Layer 5 of a small transformer language model trained on English Wikipedia (10 layers, counted from 0, width 96).
A neuron adds its activation times its output weights to the MLP's output. To switch it off is to set its activation to zero at one token and run the rest of the model.

Output weights of the MLP neurons that the questions are about. A number n stands for (n - 128) times 0.0039.
n15: 123, 191, 102, 146, 97, 155, 178, 108, 114, 90, 177, 119, 65, 161, 106, 140, 115, 124, 179, 120, 112, 130, 90, 140, 104, 193, 112, 124, 208, 140, 174, 66, 93, 205, 150, 74, 120, 85, 51, 104, 164, 125, 132, 139, 167, 150, 104, 100, 129, 52, 174, 94, 128, 148, 165, 91, 131, 110, 143, 136, 165, 167, 133, 164, 145, 154, 163, 101, 133, 172, 163, 140, 138, 178, 141, 203, 73, 148, 158, 163, 117, 59, 148, 114, 171, 167, 117, 158, 179, 82, 188, 150, 145, 127, 124, 106
n23: 151, 120, 168, 138, 41, 185, 120, 151, 115, 125, 193, 199, 127, 91, 171, 84, 117, 155, 122, 159, 105, 147, 162, 99, 86, 160, 103, 119, 176, 129, 132, 99, 198, 105, 132, 180, 157, 79, 125, 148, 104, 120, 109, 103, 151, 159, 129, 69, 77, 217, 54, 188, 97, 171, 102, 63, 169, 187, 69, 179, 114, 194, 60, 131, 106, 100, 116, 141, 149, 109, 83, 144, 112, 101, 189, 128, 57, 100, 68, 145, 165, 119, 177, 164, 193, 94, 101, 156, 154, 53, 74, 91, 131, 219, 128, 127
n35: 95, 126, 86, 92, 48, 161, 131, 102, 120, 80, 163, 166, 162, 71, 132, 66, 103, 57, 204, 156, 146, 135, 155, 167, 69, 142, 78, 221, 95, 176, 155, 105, 116, 114, 130, 68, 122, 66, 178, 195, 169, 139, 155, 94, 171, 113, 64, 80, 174, 103, 138, 149, 137, 118, 101, 207, 64, 156, 105, 130, 142, 101, 135, 112, 107, 192, 104, 212, 164, 133, 129, 109, 136, 128, 147, 151, 88, 104, 116, 133, 166, 144, 224, 138, 80, 96, 51, 116, 143, 213, 130, 114, 142, 99, 97, 104
n36: 103, 65, 80, 104, 112, 140, 104, 152, 170, 183, 93, 123, 107, 93, 130, 90, 211, 112, 125, 113, 151, 125, 152, 59, 91, 83, 121, 122, 127, 113, 141, 142, 98, 142, 155, 108, 148, 149, 71, 99, 85, 130, 106, 66, 128, 98, 92, 102, 106, 146, 71, 110, 107, 102, 128, 103, 64, 98, 137, 134, 76, 91, 97, 169, 93, 134, 127, 131, 139, 179, 158, 107, 144, 97, 152, 103, 172, 144, 134, 116, 153, 126, 129, 150, 156, 147, 121, 134, 117, 117, 134, 121, 100, 93, 123, 94
n49: 99, 144, 65, 161, 147, 158, 41, 115, 92, 175, 107, 123, 173, 169, 151, 103, 156, 86, 137, 161, 160, 162, 149, 83, 73, 134, 103, 138, 112, 76, 170, 101, 141, 146, 125, 148, 123, 145, 68, 78, 112, 116, 122, 109, 151, 137, 186, 194, 123, 156, 191, 165, 157, 182, 125, 102, 183, 138, 74, 136, 119, 97, 136, 158, 45, 123, 75, 110, 123, 143, 113, 83, 100, 102, 57, 158, 148, 109, 158, 106, 118, 144, 110, 159, 47, 181, 136, 173, 176, 49, 109, 108, 88, 111, 188, 200
n59: 117, 48, 203, 138, 161, 90, 145, 117, 179, 136, 76, 115, 94, 143, 33, 102, 181, 147, 96, 143, 92, 152, 141, 133, 71, 97, 136, 119, 69, 180, 97, 175, 162, 94, 97, 146, 154, 94, 133, 146, 95, 108, 196, 87, 124, 200, 141, 134, 110, 79, 87, 145, 130, 215, 158, 72, 101, 193, 101, 115, 134, 128, 138, 132, 168, 93, 135, 115, 127, 122, 101, 147, 115, 191, 43, 131, 147, 88, 178, 108, 127, 199, 163, 84, 91, 164, 106, 134, 155, 98, 164, 143, 126, 120, 123, 122
n63: 142, 164, 92, 190, 148, 130, 149, 191, 96, 128, 115, 169, 120, 132, 84, 153, 132, 87, 48, 102, 151, 99, 132, 145, 164, 89, 157, 157, 116, 156, 81, 95, 87, 94, 121, 135, 148, 165, 87, 144, 105, 120, 100, 139, 159, 160, 203, 110, 164, 160, 166, 112, 86, 121, 140, 167, 153, 131, 85, 97, 156, 151, 193, 132, 134, 133, 100, 79, 122, 123, 121, 157, 159, 155, 124, 118, 171, 132, 128, 153, 97, 80, 102, 151, 173, 105, 162, 45, 137, 127, 95, 136, 181, 169, 146, 23
n85: 95, 70, 111, 181, 124, 90, 93, 77, 103, 157, 130, 127, 218, 119, 130, 127, 183, 145, 90, 115, 102, 166, 138, 172, 150, 97, 176, 105, 82, 111, 211, 188, 128, 132, 169, 119, 146, 68, 86, 81, 119, 166, 155, 142, 67, 89, 123, 130, 120, 101, 46, 169, 89, 62, 105, 191, 91, 102, 106, 55, 107, 157, 135, 102, 113, 162, 128, 200, 117, 97, 99, 129, 73, 165, 208, 80, 102, 167, 51, 113, 95, 122, 56, 95, 158, 95, 92, 141, 124, 72, 163, 149, 112, 64, 128, 179
n88: 117, 103, 108, 201, 163, 122, 142, 108, 112, 153, 139, 104, 166, 106, 115, 77, 75, 160, 113, 130, 164, 168, 150, 129, 126, 128, 168, 112, 190, 110, 116, 99, 97, 127, 80, 188, 128, 94, 84, 161, 114, 123, 99, 169, 184, 109, 147, 166, 124, 131, 120, 96, 130, 134, 110, 104, 150, 142, 150, 82, 86, 150, 171, 117, 127, 132, 49, 111, 70, 126, 82, 157, 102, 106, 153, 115, 123, 160, 50, 151, 198, 143, 123, 174, 203, 85, 125, 102, 109, 73, 127, 95, 144, 154, 177, 69
n102: 159, 143, 154, 124, 72, 149, 145, 217, 143, 129, 123, 21, 118, 132, 160, 121, 108, 119, 66, 127, 117, 129, 119, 164, 170, 131, 166, 129, 98, 186, 170, 71, 123, 118, 121, 128, 177, 205, 138, 110, 181, 198, 100, 186, 134, 128, 150, 143, 173, 91, 114, 163, 147, 177, 48, 189, 163, 237, 192, 198, 130, 108, 75, 173, 117, 110, 134, 66, 107, 180, 75, 126, 106, 140, 154, 123, 98, 141, 168, 123, 102, 169, 129, 133, 8, 97, 100, 156, 144, 158, 128, 114, 144, 138, 86, 87
n111: 108, 117, 96, 98, 174, 132, 77, 70, 192, 170, 92, 68, 113, 96, 98, 135, 115, 130, 198, 84, 166, 131, 80, 90, 140, 106, 100, 202, 124, 150, 141, 163, 103, 125, 47, 139, 140, 160, 147, 102, 54, 146, 104, 153, 104, 130, 133, 149, 106, 122, 80, 107, 169, 45, 61, 98, 120, 117, 141, 150, 128, 166, 157, 72, 51, 38, 142, 82, 116, 84, 90, 100, 151, 101, 144, 90, 151, 134, 70, 155, 89, 146, 142, 136, 127, 119, 169, 87, 177, 189, 73, 156, 112, 169, 162, 69
n147: 180, 130, 167, 139, 117, 92, 167, 152, 151, 113, 86, 136, 146, 21, 170, 135, 144, 110, 167, 57, 149, 88, 106, 78, 150, 118, 171, 98, 106, 102, 101, 170, 161, 150, 70, 114, 82, 178, 134, 96, 155, 169, 161, 108, 124, 172, 119, 59, 175, 91, 151, 123, 30, 110, 68, 153, 100, 105, 142, 121, 161, 185, 164, 88, 88, 54, 96, 164, 167, 225, 162, 113, 100, 122, 143, 146, 70, 111, 144, 148, 143, 131, 112, 95, 72, 119, 125, 115, 129, 206, 150, 168, 130, 123, 190, 105
n171: 123, 102, 143, 141, 121, 199, 136, 184, 133, 177, 140, 99, 160, 116, 138, 132, 135, 109, 166, 127, 165, 198, 162, 152, 137, 174, 98, 146, 155, 145, 161, 149, 148, 166, 93, 82, 71, 157, 178, 70, 193, 161, 169, 122, 149, 180, 143, 155, 162, 77, 57, 106, 182, 84, 113, 85, 80, 158, 187, 101, 114, 119, 48, 125, 97, 182, 66, 117, 154, 126, 119, 93, 54, 111, 114, 76, 114, 166, 174, 76, 86, 178, 62, 114, 138, 173, 198, 107, 60, 175, 80, 167, 130, 204, 119, 171
n180: 141, 69, 201, 178, 114, 156, 171, 80, 140, 172, 154, 135, 186, 121, 120, 78, 185, 134, 156, 183, 187, 38, 104, 52, 126, 147, 150, 153, 45, 148, 114, 164, 172, 111, 104, 153, 167, 172, 164, 143, 64, 141, 170, 120, 164, 108, 178, 123, 152, 109, 131, 143, 140, 117, 106, 78, 127, 113, 89, 141, 122, 82, 156, 54, 150, 147, 152, 123, 158, 110, 172, 94, 79, 81, 82, 173, 133, 127, 96, 84, 99, 181, 210, 165, 145, 175, 179, 149, 81, 102, 120, 96, 165, 175, 128, 97
n227: 145, 129, 101, 94, 74, 103, 134, 54, 113, 137, 89, 228, 151, 118, 129, 181, 152, 82, 250, 182, 123, 81, 165, 110, 87, 82, 138, 107, 143, 152, 70, 171, 166, 93, 182, 94, 142, 117, 106, 199, 172, 102, 96, 56, 178, 123, 123, 178, 146, 38, 106, 157, 197, 141, 123, 136, 131, 119, 89, 134, 103, 75, 135, 149, 181, 93, 215, 172, 62, 84, 211, 187, 49, 88, 165, 58, 131, 73, 181, 105, 175, 79, 113, 168, 109, 134, 201, 127, 91, 143, 166, 124, 152, 151, 113, 127
n240: 197, 92, 164, 122, 120, 73, 118, 166, 166, 120, 107, 49, 109, 101, 79, 178, 144, 83, 142, 99, 134, 92, 138, 182, 99, 108, 154, 134, 87, 103, 127, 104, 71, 134, 186, 151, 118, 140, 81, 143, 140, 199, 116, 164, 176, 125, 144, 96, 159, 109, 205, 230, 140, 131, 105, 120, 87, 177, 140, 156, 153, 144, 149, 70, 143, 138, 164, 132, 143, 135, 174, 110, 114, 145, 117, 144, 80, 132, 172, 101, 157, 92, 135, 130, 66, 96, 117, 77, 135, 178, 138, 89, 102, 144, 30, 141

Each question names a token from some text and the token that comes next. It shows the activations a of the neurons there, in the order above. A number n stands for (n - 128) times 0.2.

Then comes g, the gradient of the next token's log-probability with respect to the MLP's output, scaled to length 1. A neuron's effect is roughly proportional to its activation times (output weights . g). A number n stands for (n - 128) times 0.0031.

"ni", then "er"
a: 129, 122, 129, 102, 128, 128, 133, 130, 121, 128, 128, 128, 131, 126, 128, 126
g: 110, 75, 181, 58, 123, 178, 160, 121, 218, 122, 116, 97, 122, 141, 155, 168, 116, 181, 141, 109, 112, 133, 129, 109, 118, 142, 62, 147, 119, 162, 135, 126, 82, 131, 55, 116, 118, 152, 193, 130, 159, 89, 101, 108, 112, 147, 98, 116, 134, 135, 145, 60, 188, 79, 84, 133, 109, 112, 130, 34, 140, 165, 115, 113, 152, 174, 144, 100, 139, 135, 76, 127, 110, 112, 171, 105, 178, 184, 62, 147, 118, 139, 128, 123, 141, 112, 158, 123, 121, 163, 113, 111, 99, 154, 147, 128
Switching off which neuron hurts the next token most? n171

" consist", then " of"
a: 128, 130, 127, 151, 127, 103, 131, 127, 131, 126, 129, 130, 127, 127, 128, 130
g: 163, 113, 142, 134, 122, 113, 99, 77, 95, 140, 132, 82, 100, 148, 174, 149, 148, 109, 163, 152, 128, 84, 102, 184, 151, 245, 168, 139, 109, 52, 140, 76, 172, 80, 131, 219, 153, 82, 124, 115, 181, 144, 75, 120, 151, 133, 148, 135, 110, 133, 129, 123, 141, 168, 210, 133, 139, 134, 129, 166, 110, 96, 113, 121, 119, 90, 162, 88, 80, 96, 145, 97, 186, 137, 119, 110, 121, 129, 143, 81, 149, 111, 106, 132, 102, 158, 84, 117, 130, 125, 130, 99, 148, 94, 92, 124
Which neuron, switched off, raises the next token's probability most? n36

"Election", then "s"
a: 129, 132, 127, 127, 130, 126, 136, 131, 127, 124, 129, 130, 167, 127, 128, 130
g: 131, 136, 197, 114, 72, 100, 117, 74, 94, 131, 150, 172, 113, 69, 116, 154, 159, 139, 100, 115, 157, 135, 133, 73, 101, 177, 173, 106, 166, 137, 121, 150, 139, 131, 134, 118, 171, 129, 92, 100, 107, 163, 116, 144, 145, 111, 104, 133, 178, 163, 75, 121, 111, 97, 130, 25, 138, 117, 92, 128, 129, 102, 128, 101, 154, 138, 186, 181, 107, 114, 141, 157, 84, 113, 169, 114, 90, 105, 120, 132, 102, 189, 189, 64, 160, 145, 134, 77, 197, 164, 105, 129, 143, 79, 157, 112
Which neuron, switched off, raises the next token's probability most? n171

":", then " War"
a: 108, 128, 134, 153, 161, 125, 129, 129, 109, 127, 128, 127, 128, 126, 130, 192
g: 127, 187, 84, 186, 135, 173, 168, 130, 78, 132, 152, 185, 186, 157, 138, 125, 171, 97, 143, 84, 186, 118, 115, 120, 143, 152, 102, 133, 102, 125, 149, 176, 138, 134, 101, 140, 116, 109, 107, 131, 186, 162, 150, 151, 61, 150, 111, 147, 113, 99, 158, 154, 68, 134, 139, 127, 91, 72, 152, 110, 87, 130, 146, 120, 137, 56, 153, 113, 170, 97, 158, 106, 103, 158, 73, 108, 88, 95, 76, 50, 169, 81, 148, 171, 120, 105, 161, 142, 94, 95, 133, 134, 169, 140, 168, 142
Switching off which neuron hurts the next token most? n49

" two", then " nomination"
a: 136, 61, 126, 131, 128, 129, 128, 126, 126, 128, 126, 128, 128, 130, 128, 130
g: 134, 163, 85, 126, 141, 100, 143, 129, 121, 131, 67, 107, 96, 159, 111, 71, 108, 114, 89, 162, 169, 139, 186, 79, 79, 130, 121, 127, 165, 78, 134, 143, 184, 144, 94, 96, 101, 92, 137, 146, 169, 121, 99, 96, 150, 139, 151, 136, 77, 111, 199, 102, 128, 92, 102, 102, 110, 132, 93, 104, 133, 146, 197, 130, 128, 187, 143, 68, 134, 73, 110, 159, 108, 173, 112, 189, 98, 131, 154, 100, 101, 74, 105, 88, 154, 142, 229, 102, 141, 135, 156, 116, 139, 122, 177, 120
Which two neurons, each switched off alone, lower its probability most, in order? n23, n15

" |", then " +"
a: 109, 146, 127, 116, 130, 129, 128, 127, 124, 129, 128, 131, 127, 129, 126, 133
g: 137, 184, 140, 95, 145, 74, 192, 149, 78, 91, 114, 154, 130, 139, 158, 156, 135, 103, 190, 146, 67, 105, 129, 113, 118, 130, 121, 123, 122, 164, 113, 130, 179, 96, 94, 61, 81, 90, 179, 193, 116, 91, 132, 116, 95, 117, 71, 142, 154, 175, 166, 59, 149, 122, 94, 134, 133, 161, 103, 142, 171, 142, 116, 128, 110, 151, 125, 103, 67, 150, 157, 133, 134, 131, 100, 142, 108, 95, 125, 216, 139, 153, 180, 78, 153, 134, 117, 140, 119, 175, 124, 60, 133, 156, 101, 95
Switching off which neuron hurts the next token most? n36

"m", then "ical"
a: 127, 132, 129, 122, 129, 128, 125, 124, 122, 128, 129, 125, 125, 127, 197, 127
g: 48, 113, 144, 93, 133, 162, 179, 91, 115, 118, 107, 140, 109, 144, 91, 96, 133, 80, 62, 70, 138, 108, 113, 138, 128, 111, 94, 122, 145, 129, 141, 149, 135, 81, 81, 96, 142, 125, 143, 141, 129, 88, 102, 101, 122, 139, 119, 178, 161, 146, 122, 91, 65, 114, 136, 163, 148, 132, 139, 58, 80, 134, 121, 126, 174, 154, 186, 142, 161, 163, 123, 93, 99, 153, 186, 109, 103, 137, 93, 151, 204, 140, 175, 109, 127, 146, 193, 139, 205, 143, 195, 140, 69, 148, 147, 120
Switching off which neuron hurts the next token most? n227

"n", then "ick"
a: 125, 129, 98, 113, 132, 128, 131, 108, 114, 128, 132, 128, 128, 128, 6, 129
g: 104, 96, 146, 123, 52, 198, 71, 117, 163, 155, 157, 145, 199, 155, 105, 140, 52, 163, 40, 84, 156, 145, 115, 124, 155, 109, 111, 87, 178, 136, 123, 137, 135, 161, 76, 163, 82, 156, 164, 155, 157, 107, 135, 156, 133, 157, 138, 160, 115, 106, 113, 181, 104, 175, 117, 136, 102, 139, 157, 121, 120, 164, 92, 135, 173, 135, 157, 73, 134, 138, 128, 109, 145, 206, 186, 133, 157, 122, 107, 158, 118, 117, 134, 122, 161, 171, 124, 80, 120, 152, 104, 161, 153, 82, 117, 150
Switching off which neuron hurts the next token most? n227

" (", then "or"
a: 128, 128, 127, 122, 127, 131, 127, 129, 128, 127, 129, 153, 127, 127, 128, 152
g: 104, 120, 160, 104, 131, 154, 132, 161, 141, 99, 145, 113, 122, 173, 174, 90, 67, 172, 174, 106, 125, 163, 149, 160, 188, 97, 99, 158, 80, 151, 150, 81, 123, 128, 79, 79, 103, 88, 146, 154, 121, 118, 123, 129, 123, 121, 87, 71, 137, 112, 169, 72, 143, 52, 80, 177, 96, 86, 151, 133, 162, 114, 89, 106, 84, 145, 176, 190, 169, 131, 126, 183, 175, 143, 109, 106, 161, 183, 82, 160, 78, 139, 93, 125, 119, 132, 173, 114, 137, 172, 115, 96, 121, 155, 144, 152
Switching off which neuron hurts the next token most? n147

" McG", then "ra"
a: 128, 128, 129, 132, 140, 127, 127, 123, 129, 136, 129, 129, 128, 104, 130, 100
g: 177, 136, 153, 109, 94, 141, 126, 151, 177, 150, 92, 108, 144, 151, 159, 114, 116, 114, 198, 46, 194, 119, 109, 132, 127, 152, 100, 88, 73, 125, 216, 129, 145, 137, 94, 173, 101, 156, 154, 136, 150, 166, 108, 129, 144, 129, 118, 138, 131, 140, 153, 131, 153, 90, 145, 134, 158, 154, 111, 154, 118, 108, 117, 174, 153, 23, 154, 107, 151, 96, 169, 133, 190, 184, 140, 154, 88, 153, 167, 144, 117, 144, 189, 142, 150, 112, 83, 121, 96, 120, 84, 138, 154, 106, 167, 67
Which neuron, switched off, raises the next token's probability most? n240

" |", then " "
a: 117, 128, 128, 130, 130, 128, 127, 130, 97, 127, 101, 142, 126, 105, 128, 173
g: 109, 158, 165, 156, 158, 163, 112, 96, 67, 159, 146, 140, 78, 114, 120, 114, 76, 133, 114, 122, 95, 177, 119, 145, 127, 114, 85, 119, 154, 161, 179, 111, 135, 157, 170, 195, 112, 135, 65, 147, 166, 116, 96, 119, 102, 125, 154, 131, 190, 136, 78, 139, 135, 74, 116, 169, 112, 126, 188, 119, 99, 72, 128, 184, 137, 90, 155, 139, 154, 90, 163, 67, 130, 122, 180, 180, 131, 113, 158, 109, 118, 63, 159, 147, 124, 83, 130, 144, 94, 74, 151, 113, 189, 130, 117, 195
Switching off which neuron hurts the next token most? n111

"van", then " Four"
a: 140, 127, 125, 132, 130, 129, 144, 127, 128, 129, 129, 128, 127, 127, 124, 128
g: 150, 93, 80, 163, 196, 139, 109, 96, 135, 125, 128, 147, 175, 135, 138, 140, 169, 142, 194, 145, 71, 122, 177, 169, 85, 168, 176, 151, 165, 120, 100, 130, 130, 101, 170, 69, 126, 123, 80, 146, 113, 173, 140, 153, 116, 110, 168, 157, 146, 131, 110, 161, 125, 124, 156, 181, 73, 130, 155, 119, 49, 153, 179, 113, 98, 155, 86, 130, 130, 132, 103, 194, 111, 126, 110, 108, 118, 116, 129, 92, 188, 135, 161, 80, 115, 92, 87, 60, 135, 182, 75, 137, 174, 117, 138, 126
Switching off which neuron hurts the next token most? n63

"\n", then "|"
a: 90, 128, 144, 120, 131, 131, 128, 128, 100, 130, 127, 128, 127, 130, 127, 239
g: 154, 102, 189, 107, 164, 82, 120, 109, 155, 160, 131, 49, 140, 97, 160, 67, 124, 140, 143, 98, 127, 126, 145, 90, 150, 143, 173, 127, 122, 96, 109, 159, 111, 111, 153, 165, 126, 82, 135, 109, 140, 90, 169, 176, 193, 161, 155, 130, 152, 137, 163, 67, 156, 138, 158, 144, 77, 120, 120, 84, 190, 110, 163, 147, 125, 155, 201, 97, 96, 131, 160, 116, 131, 173, 183, 170, 90, 175, 175, 104, 102, 155, 162, 75, 153, 125, 130, 89, 119, 66, 159, 107, 118, 152, 85, 142
Switching off which neuron hurts the next token most? n240

",", then " by"
a: 94, 126, 129, 131, 131, 123, 128, 128, 128, 130, 127, 127, 128, 125, 127, 181
g: 145, 110, 129, 94, 94, 123, 138, 122, 103, 227, 164, 161, 145, 182, 151, 164, 105, 110, 135, 140, 35, 149, 89, 135, 148, 104, 130, 176, 170, 110, 166, 137, 152, 119, 182, 140, 142, 175, 99, 115, 91, 113, 169, 146, 131, 69, 73, 177, 154, 110, 162, 140, 181, 106, 148, 130, 190, 152, 125, 151, 68, 138, 97, 104, 181, 127, 168, 129, 118, 89, 124, 102, 68, 120, 139, 107, 122, 140, 136, 151, 71, 167, 108, 131, 120, 180, 133, 76, 156, 129, 66, 119, 110, 95, 117, 134
Switching off which neuron hurts the next token most? n15

" used", then " at"
a: 125, 128, 127, 128, 128, 84, 128, 124, 126, 126, 128, 128, 128, 126, 126, 116
g: 71, 76, 156, 134, 71, 121, 170, 133, 114, 118, 168, 208, 132, 128, 119, 127, 127, 121, 177, 88, 142, 122, 96, 136, 86, 101, 106, 137, 121, 113, 218, 123, 93, 162, 141, 53, 107, 160, 137, 84, 47, 124, 100, 207, 105, 134, 130, 187, 134, 124, 91, 154, 173, 98, 85, 108, 133, 101, 153, 85, 93, 155, 74, 113, 129, 113, 81, 158, 158, 119, 93, 67, 136, 167, 113, 131, 102, 122, 149, 100, 117, 149, 102, 157, 146, 128, 123, 122, 94, 68, 111, 142, 125, 155, 128, 108
Switching off which neuron hurts the next token most? n59

"bel", then "\n"
a: 123, 127, 124, 128, 127, 128, 145, 128, 128, 127, 126, 131, 128, 105, 126, 129
g: 124, 100, 117, 163, 99, 95, 111, 125, 103, 158, 108, 159, 125, 171, 126, 158, 143, 168, 110, 123, 102, 55, 155, 151, 146, 136, 150, 167, 116, 103, 143, 66, 139, 106, 81, 148, 111, 182, 108, 147, 116, 110, 152, 153, 125, 118, 172, 123, 64, 114, 200, 114, 172, 131, 221, 201, 62, 206, 122, 140, 156, 106, 113, 132, 101, 154, 103, 139, 124, 113, 103, 90, 126, 185, 121, 44, 119, 147, 134, 153, 88, 121, 157, 161, 124, 85, 104, 172, 160, 149, 96, 105, 115, 164, 125, 155
Switching off which neuron hurts the next token most? n63

" begins", then " its"
a: 112, 127, 128, 129, 126, 122, 127, 128, 128, 150, 128, 128, 129, 128, 127, 129
g: 124, 76, 116, 97, 208, 158, 74, 139, 180, 116, 134, 141, 140, 118, 135, 179, 64, 106, 117, 126, 125, 67, 94, 146, 109, 65, 123, 111, 156, 172, 135, 95, 71, 76, 160, 160, 155, 99, 123, 87, 154, 116, 144, 53, 71, 122, 114, 139, 141, 152, 162, 136, 139, 73, 164, 115, 113, 81, 119, 87, 125, 151, 168, 83, 128, 62, 144, 158, 164, 158, 145, 105, 125, 98, 108, 150, 153, 130, 50, 156, 92, 150, 141, 146, 116, 132, 73, 127, 99, 113, 110, 82, 103, 160, 127, 107
Which neuron, switched off, raises the next token's probability most? n102

" F", then "ash"
a: 128, 127, 129, 138, 127, 129, 129, 124, 128, 128, 130, 129, 130, 127, 127, 128
g: 105, 89, 110, 153, 159, 177, 151, 166, 156, 150, 108, 128, 157, 115, 109, 51, 103, 151, 101, 73, 134, 210, 136, 109, 130, 85, 107, 66, 141, 90, 122, 134, 98, 134, 148, 110, 145, 118, 100, 160, 83, 162, 148, 169, 93, 150, 176, 59, 70, 96, 113, 133, 82, 152, 89, 99, 106, 118, 110, 129, 173, 107, 154, 161, 127, 132, 84, 148, 77, 103, 126, 137, 117, 120, 123, 71, 160, 159, 99, 148, 117, 160, 113, 174, 146, 121, 56, 190, 79, 97, 164, 119, 68, 141, 157, 128
Which neuron, switched off, raises the next token's probability most? n85

"or", then "die"
a: 127, 127, 126, 130, 129, 127, 136, 128, 107, 127, 125, 125, 127, 128, 136, 128
g: 122, 128, 97, 109, 89, 129, 149, 114, 142, 120, 142, 87, 122, 158, 163, 82, 110, 133, 107, 111, 137, 170, 109, 144, 134, 90, 161, 151, 91, 85, 148, 130, 162, 123, 131, 151, 121, 130, 159, 157, 178, 156, 94, 62, 134, 170, 140, 150, 123, 87, 90, 186, 114, 134, 146, 178, 113, 125, 114, 114, 142, 179, 97, 159, 135, 99, 153, 153, 120, 105, 85, 112, 53, 171, 71, 122, 123, 166, 132, 88, 110, 182, 122, 33, 160, 120, 159, 95, 88, 187, 195, 162, 93, 121, 99, 43
Switching off which neuron hurts the next token most? n88

" Total", then " formal"
a: 134, 135, 126, 127, 126, 124, 118, 125, 144, 139, 127, 128, 128, 128, 128, 128
g: 111, 179, 156, 134, 137, 169, 133, 176, 134, 108, 81, 119, 123, 164, 166, 84, 79, 168, 123, 88, 134, 126, 127, 137, 116, 62, 156, 129, 129, 158, 99, 167, 121, 138, 152, 194, 119, 146, 71, 133, 119, 75, 184, 149, 143, 164, 143, 106, 129, 109, 138, 81, 110, 127, 149, 139, 115, 172, 111, 77, 54, 80, 141, 132, 161, 78, 196, 91, 163, 138, 168, 168, 105, 82, 91, 151, 165, 201, 153, 160, 93, 125, 80, 175, 143, 107, 174, 149, 153, 105, 141, 110, 139, 91, 162, 121
Which neuron, switched off, raises the next token's probability most? n63

" War", then "r"
a: 120, 131, 190, 127, 138, 126, 134, 127, 131, 128, 128, 127, 129, 129, 128, 159
g: 73, 57, 181, 125, 103, 172, 40, 143, 130, 117, 137, 104, 113, 123, 138, 132, 137, 115, 135, 58, 159, 133, 117, 121, 175, 105, 131, 134, 109, 92, 151, 59, 99, 157, 92, 119, 102, 137, 157, 169, 142, 142, 70, 123, 125, 112, 42, 173, 110, 175, 143, 84, 137, 101, 97, 124, 128, 143, 127, 90, 148, 131, 108, 104, 135, 101, 141, 79, 168, 118, 140, 143, 122, 139, 145, 110, 106, 197, 153, 176, 157, 174, 183, 136, 140, 125, 118, 169, 166, 160, 96, 180, 203, 143, 159, 100
Switching off which neuron hurts the next token most? n35

" of", then " a"
a: 98, 124, 126, 140, 136, 122, 127, 128, 128, 129, 127, 130, 127, 127, 127, 177
g: 183, 173, 129, 105, 43, 138, 101, 144, 91, 145, 208, 99, 108, 128, 150, 175, 124, 129, 151, 169, 143, 172, 152, 150, 162, 127, 166, 138, 182, 155, 178, 165, 104, 71, 79, 188, 119, 133, 117, 98, 184, 154, 161, 79, 141, 202, 136, 153, 120, 209, 123, 143, 108, 130, 81, 124, 166, 100, 117, 110, 123, 137, 127, 136, 173, 104, 135, 158, 153, 167, 147, 94, 114, 82, 109, 96, 107, 141, 155, 132, 93, 194, 116, 94, 133, 129, 133, 89, 117, 145, 69, 128, 104, 107, 139, 132
Switching off which neuron hurts the next token most? n15

" Wal", then "sh"
a: 129, 128, 112, 127, 136, 128, 124, 128, 128, 128, 125, 132, 128, 127, 129, 101
g: 124, 128, 139, 140, 129, 80, 144, 100, 102, 178, 138, 140, 159, 134, 100, 69, 132, 141, 136, 98, 69, 183, 86, 116, 98, 109, 129, 110, 188, 80, 117, 77, 139, 131, 127, 101, 99, 171, 166, 97, 89, 149, 121, 62, 134, 105, 109, 112, 117, 69, 167, 127, 96, 109, 198, 54, 130, 130, 162, 157, 150, 170, 166, 171, 99, 112, 146, 97, 89, 124, 178, 146, 94, 121, 164, 148, 92, 102, 114, 103, 144, 117, 154, 95, 182, 129, 51, 140, 134, 65, 145, 95, 137, 184, 86, 130
Switching off which neuron hurts the next token most? n35

" ", then "1"
a: 128, 129, 125, 114, 126, 128, 127, 123, 115, 128, 117, 128, 126, 126, 128, 173
g: 158, 159, 105, 121, 208, 116, 146, 78, 110, 90, 142, 156, 156, 121, 150, 152, 168, 158, 94, 93, 153, 141, 162, 62, 107, 139, 120, 81, 127, 72, 127, 161, 127, 125, 128, 128, 203, 130, 110, 139, 133, 133, 104, 96, 122, 136, 166, 140, 116, 51, 107, 156, 115, 89, 157, 144, 122, 156, 156, 121, 136, 179, 120, 125, 183, 148, 66, 150, 172, 175, 149, 60, 103, 69, 83, 180, 80, 62, 137, 146, 171, 158, 146, 91, 153, 108, 117, 152, 80, 139, 152, 93, 161, 133, 123, 163
Switching off which neuron hurts the next token most? n111

",", then "8"
a: 129, 126, 131, 124, 131, 130, 128, 129, 123, 129, 128, 81, 127, 126, 126, 128
g: 86, 87, 129, 164, 167, 134, 106, 175, 106, 48, 168, 130, 88, 159, 175, 87, 103, 121, 149, 143, 135, 128, 198, 160, 190, 128, 171, 112, 123, 171, 113, 67, 149, 82, 149, 94, 111, 126, 94, 89, 149, 154, 123, 146, 131, 112, 183, 125, 114, 187, 109, 108, 139, 80, 89, 63, 104, 131, 112, 120, 152, 91, 125, 114, 115, 160, 132, 86, 126, 182, 130, 85, 121, 103, 161, 141, 133, 120, 108, 120, 138, 144, 95, 143, 157, 137, 144, 98, 102, 199, 168, 97, 80, 130, 59, 193
Switching off which neuron hurts the next token most? n147

" trend", then "."
a: 142, 125, 126, 126, 126, 89, 129, 128, 125, 104, 130, 128, 126, 128, 128, 128
g: 130, 87, 118, 144, 105, 138, 116, 165, 160, 127, 158, 103, 63, 98, 56, 153, 135, 123, 150, 103, 88, 156, 148, 101, 154, 138, 140, 109, 174, 134, 103, 171, 76, 97, 115, 15, 97, 107, 111, 162, 104, 158, 164, 160, 81, 100, 104, 127, 118, 132, 123, 203, 143, 156, 113, 169, 92, 199, 142, 111, 164, 98, 142, 150, 103, 132, 93, 92, 129, 139, 128, 201, 118, 155, 92, 102, 94, 139, 130, 141, 105, 145, 110, 129, 114, 121, 131, 77, 44, 119, 122, 86, 74, 148, 95, 110
Which neuron, switched off, raises the next token's probability most? n59

"ian", then " Bla"
a: 128, 127, 130, 127, 147, 127, 136, 128, 116, 128, 130, 165, 126, 131, 131, 128
g: 142, 77, 169, 143, 140, 184, 98, 171, 133, 99, 109, 116, 181, 149, 163, 109, 137, 89, 125, 124, 192, 92, 40, 112, 154, 134, 134, 135, 105, 177, 132, 125, 118, 154, 154, 87, 102, 94, 120, 147, 140, 168, 115, 126, 101, 115, 153, 123, 140, 119, 127, 179, 58, 101, 32, 172, 134, 139, 151, 179, 147, 131, 167, 83, 112, 128, 95, 110, 85, 120, 87, 147, 128, 85, 145, 95, 161, 95, 93, 143, 125, 146, 207, 90, 142, 163, 134, 134, 84, 198, 127, 120, 130, 72, 136, 107
Switching off which neuron hurts the next token most? n147